Layer 4 of a small transformer language model trained on English Wikipedia (14 layers, counted from 0, width 64). Numbers have three digits each and are written without spaces.
A neuron's activation on a vector x is squared ReLU(weights . x), where the dot is the dot product.
The model reads these tokens: "c" "m" ")" " |" " 14" ".1" "0" " (" "3" "5" ".8" ")" " |" " 12" ".3" "0" " (" "3" "1" ".2" ")" " |" " 11" ".3" "0" " (2" "8" ".7" ")" " |" " 1" ".9"

The vector x that enters this layer's MLP at each token. A number n stands for (n - 500) times 0.0091.
0 "c": 404259447509595449409523441569526647675655600559402486558500191349561412456467353451480486383519449491452654450559473477533702361602502347537381448290539513472265284461422506349584608525654664
1 "m": 535395371422612469491433384661637602584677701674455462576563206432658565482519480267542343473520420468554602608520460474478576551449554454594287336298467472491291383380574552452637597642514641
2 ")": 606351404516598474497579447348325436592583411661531451619435245425415587606499296401789518396615455558388515480531555403577604357433493688528374416438410377506444473586388610486705534493349752
3 " |": 501561485599498399468572449408398691406667469690455537491529595412411560550503410382869590541523452583442473611589516513599476513497520601475551411541412511590533447443422975495552432722421648
4 " 14": 444475329712570564553816584528342643411544630541493626556352139349437503478499515530456638408592508383555545377425448541545577613381462577483555543565457481453453507378354540390533438505645793
5 ".1": 506485282646717501356558559485365479412656578726668576509535262449432271527481452383536694448488565506542485307413458520510602425343542600535517336294402474500614445397445449470640477608475741
6 "0": 505557373585690501534680493440371501484652643554659488480602061348319389392401397417421444560508310412490630443575399450397646463402592539558502292416382437472527440625452559383532437575547528
7 " (": 559632270623716446487611414421613393599651579509522507715449409445232602502601694417670392228423445535657465524477479522515448296409457519528417482488480590461428447398517629446607381552477734
8 "3": 438610298634544663502578521524384606562667583582643594439513086292430613469459467296472436601405373471559614401485434482347564538557560616490658463436261456547458474676399492470615442496491581
9 "5": 374572333567595645549575532549356546494700613535679637570562022362437487494445428366521529500477325451609576364550390488398529633479544629498630438438325465588432393562398461363607448512477513
10 ".8": 472577293586708533394452559481390472420639568690744548557501286431460254509470441347586718486469629536509508297438378466513556388364484602547509366296377486531616448385454461431638457600459702
11 ")": 601383383481618421544573485351353404621574388638584478640421242412389562590476283386813553436619486551393525442502559411544586362430502636552339388433401392477448460584400600477673522536350737
12 " |": 450664440516498411555549411399457668419697443685568568503505477389382519549491411359886563497559408618429566612575491560612526473505543483499464445547420505564565462406375931487579438694401609
13 " 12": 451570326717560532480832548484419684444565625578496581488366103320450543462532614528489510460540530436534595395426441615599613628374498513489573562541473439490478471330422585382519416503637745
14 ".3": 490567282610726558374493581462376501444659574708705564551537273456445271515499402352551700510436607534552485295448425495518549411368504603538514360284378509481603434392429458437658468585499704
15 "0": 494570361558679500542677500416397507494669633558677478476611059361329380413404393407436447573510327415482621435568385449401631456421613502561497295410376434432525424604435561366543425573553512
16 " (": 553632269626708452497603416407619398596646566505520505709432400449244595501616690413678391226411453553647476525481465514520451285416473520532422485480472586450430446388514636440624381565476726
17 "3": 439633289618535650510580523524396597566666578577647600440508078298436623475464458296494424601398390487559631393492433487349547536565563596489646474437249458537445477678401507465609429501503567
18 "1": 415554333597551695542653566484388596514636638400658620380454115228377470532381413368569459602385292451527557411531408404418637449512528452566565455387365516565469454630452496419644449538532615
19 ".2": 522612297621687548385443555471391489450634576699734546526497246448452261497477458310586684498472649534489523297417395481515528404397507577522522352297358457531627440390482468438632457607453689
20 ")": 605387380482619427564569485355361399619561392631592484652423237402375560591474286387812544438621488550389536428487562413540579367443507626555334390416389394467449469584398597490679525541359726
21 " |": 443693412492493422579542420402482669422706443679600582515489446388362505555505407363878548478589396623432590594539487571613528474526553453501428459544414493527558487381363899489579437681413589
22 " 11": 433529276682561531487855537494439693466602637580503573522381153301450591444566631571478466433510538456565597388435450627591620620362509486512558594521502402502494510323443555386542414537627697
23 ".3": 488574285598719563380487589468386503450664595696716572556545289454445259504502394341548700520444617531551481295437423495519530422384507589532508356281366502466593433383432449442668465591511694
24 "0": 487565363551673505553682513422410510495679643546676479481625069361332366404404379406442451575526326405478617431560386453399619475437621490558487294410375431424524412602434553376546421569564505
25 " (2": 608711103635715535408638411352479482581668608441532459626416418311335571420515638624663446357473506391627537434392524575536451480425553507492465539446533547549420456392533578426602395657398669
26 "8": 325555238551598610566721532614368473414633602512734631622468138295488510491447341444414525477512410431618611417533342525417545528572483535570566470437339473500448469606319511424533423543678479
27 ".7": 482629298572704572382459580497413499463651555698752533561505296427476236537500415332548721505470627535533511274444356490489530409429435577546513403281381513514598452373470431434654446576518675
28 ")": 620403384450605428553575499363366404643573381638596478666412240395390557618489266396817541450621482549403539416492552435532581375478489624551337402408384407459433469579392577506699519534387713
29 " |": 454712420454463450576555433417505687442722432680618572520475442381373494574514389374875541489604380625458597574528478602611523497582537443499437488532402506510542493360348868508610425662466572
30 " 1": 533623330707521580534584493486540698645659678492389620500314184248342469491562400504662393392494454398566576396448437453463733538316549531554497582521424474539472449443492519282555507595529622
31 ".9": 501584290588695569405460567447392506449649575749712562552520310455455291513513392359533717516449619523528512252414422522491565420395533591553497347287386506465597460372444470414645473595498730

Each question shows the input weights of one neuron of the MLP. A number n stands for (n - 500) times 0.0018.

n99: 519737526519515386568382486345571346492435535547566505538669611455482552477618522527213353471511600540397504554631389531418416352563442560526528596538491537578353414588603488507533486252580440
It fires most on token 7 " ("

n233: 523484590657550377665420421393410504409317391496509193561503550464562426675793451511457370596587436354385415606644431552542625358472532602322571390565385535589446557544438468577488592576373434
It fires most on token 2 ")"

n243: 579595673470503577530443341403634527546460399514493403592628608380783406407393509379295484465509348344508410454554494544501420496541621292496524527589608547510311674690623389448480573552505422
On which token does it fire most, and how strongly? 1 "m", at about 0.063

n85: 494539628381484168570534302626529257458329335508319490403473627702735518433415456512504598477562606555528368520568593427779786374187616609577325526708606608631477530567544467411462596316395545
It fires most on token 2 ")"

n10: 460585591554456483471543480392805282626435573355307534342489586528478458569550567567448570623441447432564453458556619425276330602396548512483567429612516327507638434331564569247379518366425458
It fires most on token 30 " 1"

n215: 605513433475590439493435344464519237587457446331430430517590716458550455470553631737341704630454389448194523644456607567733499328451603508479451575518568486547392468502705485479567572563389423
On which token does it fire most, and how strongly? 25 " (2", at about 1.2

n134: 495660674520407535578531463604557317327546484525490500534393607506638637504564436565396517378398313668255543471484436513742641330523390495352384692624540456542440470429484431683439524439406585
It fires most on token 29 " |"

n192: 620490605480554379667432545400532461594507566294605353595567528542453339596581458767267595456435669326247404442537394432496349516479505682469494675396445526565514424411520438703533546424392504
It fires most on token 27 ".7"

n78: 524458531555284377420497462607508517536516329378397354684488574603678391685499531595334610472579438465454594449519468645567516407574534493501399535467688529595515525752628217540539486612370571
It fires most on token 0 "c"

n138: 499629512546594476677513532595512385381530389420443564457585458453625595562501670557376621582280587429232493671525531616603518404405558544403472464463413693427402503425418489620600594567462548
It fires most on token 16 " ("

n190: 649557629558449587556326495419534521546460609547455605571435575616623501471540520433394541681400361487445550615391554525498523473495500524534542575558308653572369470303563574333547445247323425
It fires most on token 1 "m"

n254: 504544635565541525439368513496344476430382526095637406469591559529617632433516452345315504347433374447522389450613373525447554462686451507367362632573445542569489439568478403596494505452263537
It fires most on token 18 "1"

n246: 337683521571554490529472470559258514632313471316552653501493563376539668475583425585443538481551433553336259707537358468486489311615409621459276766706376661577691618413592479534563457426437511
It fires most on token 12 " |"

n128: 541438570559340433441457406507409399562565504443549318348461555423562635489473379583398490366364416652484459444711486618416619384491502561532456645646550616497549459536548487498462574464512419
It fires most on token 0 "c"

n0: 635620586368500448532442337496564322570557442502264323533636607557581587527480625697484404514454470414394538400614552553452446457221464424552598467600442619501591465432465232407502617501382534
It fires most on token 25 " (2"

n241: 559712764453649379624466173602614439569411697583580486471570575410507525566527399531257495549435471350487350674551635376444447319433487513651516689637676586607338699533686519484436432472602487
It fires most on token 7 " ("

n212: 361728605482330318615609461543515549594598252459582602400452524848833522571553587513477448650517455489456494699650610451486567579390648426556580486584531648437601492444378420556568530263163377
It fires most on token 12 " |"

n81: 510431560519470374626603478518428529703345339413576538481469621528540477424572541495520461576286661282545376624620346582337608513554548556411423442626378503535362416455551521437406520538379571
It fires most on token 3 " |"

n179: 607655676457387495449483361295448457572460425536538395556623675452595628393588457535499563580454571547407502468560361462503437564357422705415673538503434441547418382439440333426330617479483548
It fires most on token 3 " |"

n223: 344493486516302495568619477396304285418509328536552431420849503377531439395630488585292450492506399571535535563436625457606505471549508395616522523756564534574371629491457473560383429308477568
It fires most on token 26 "8"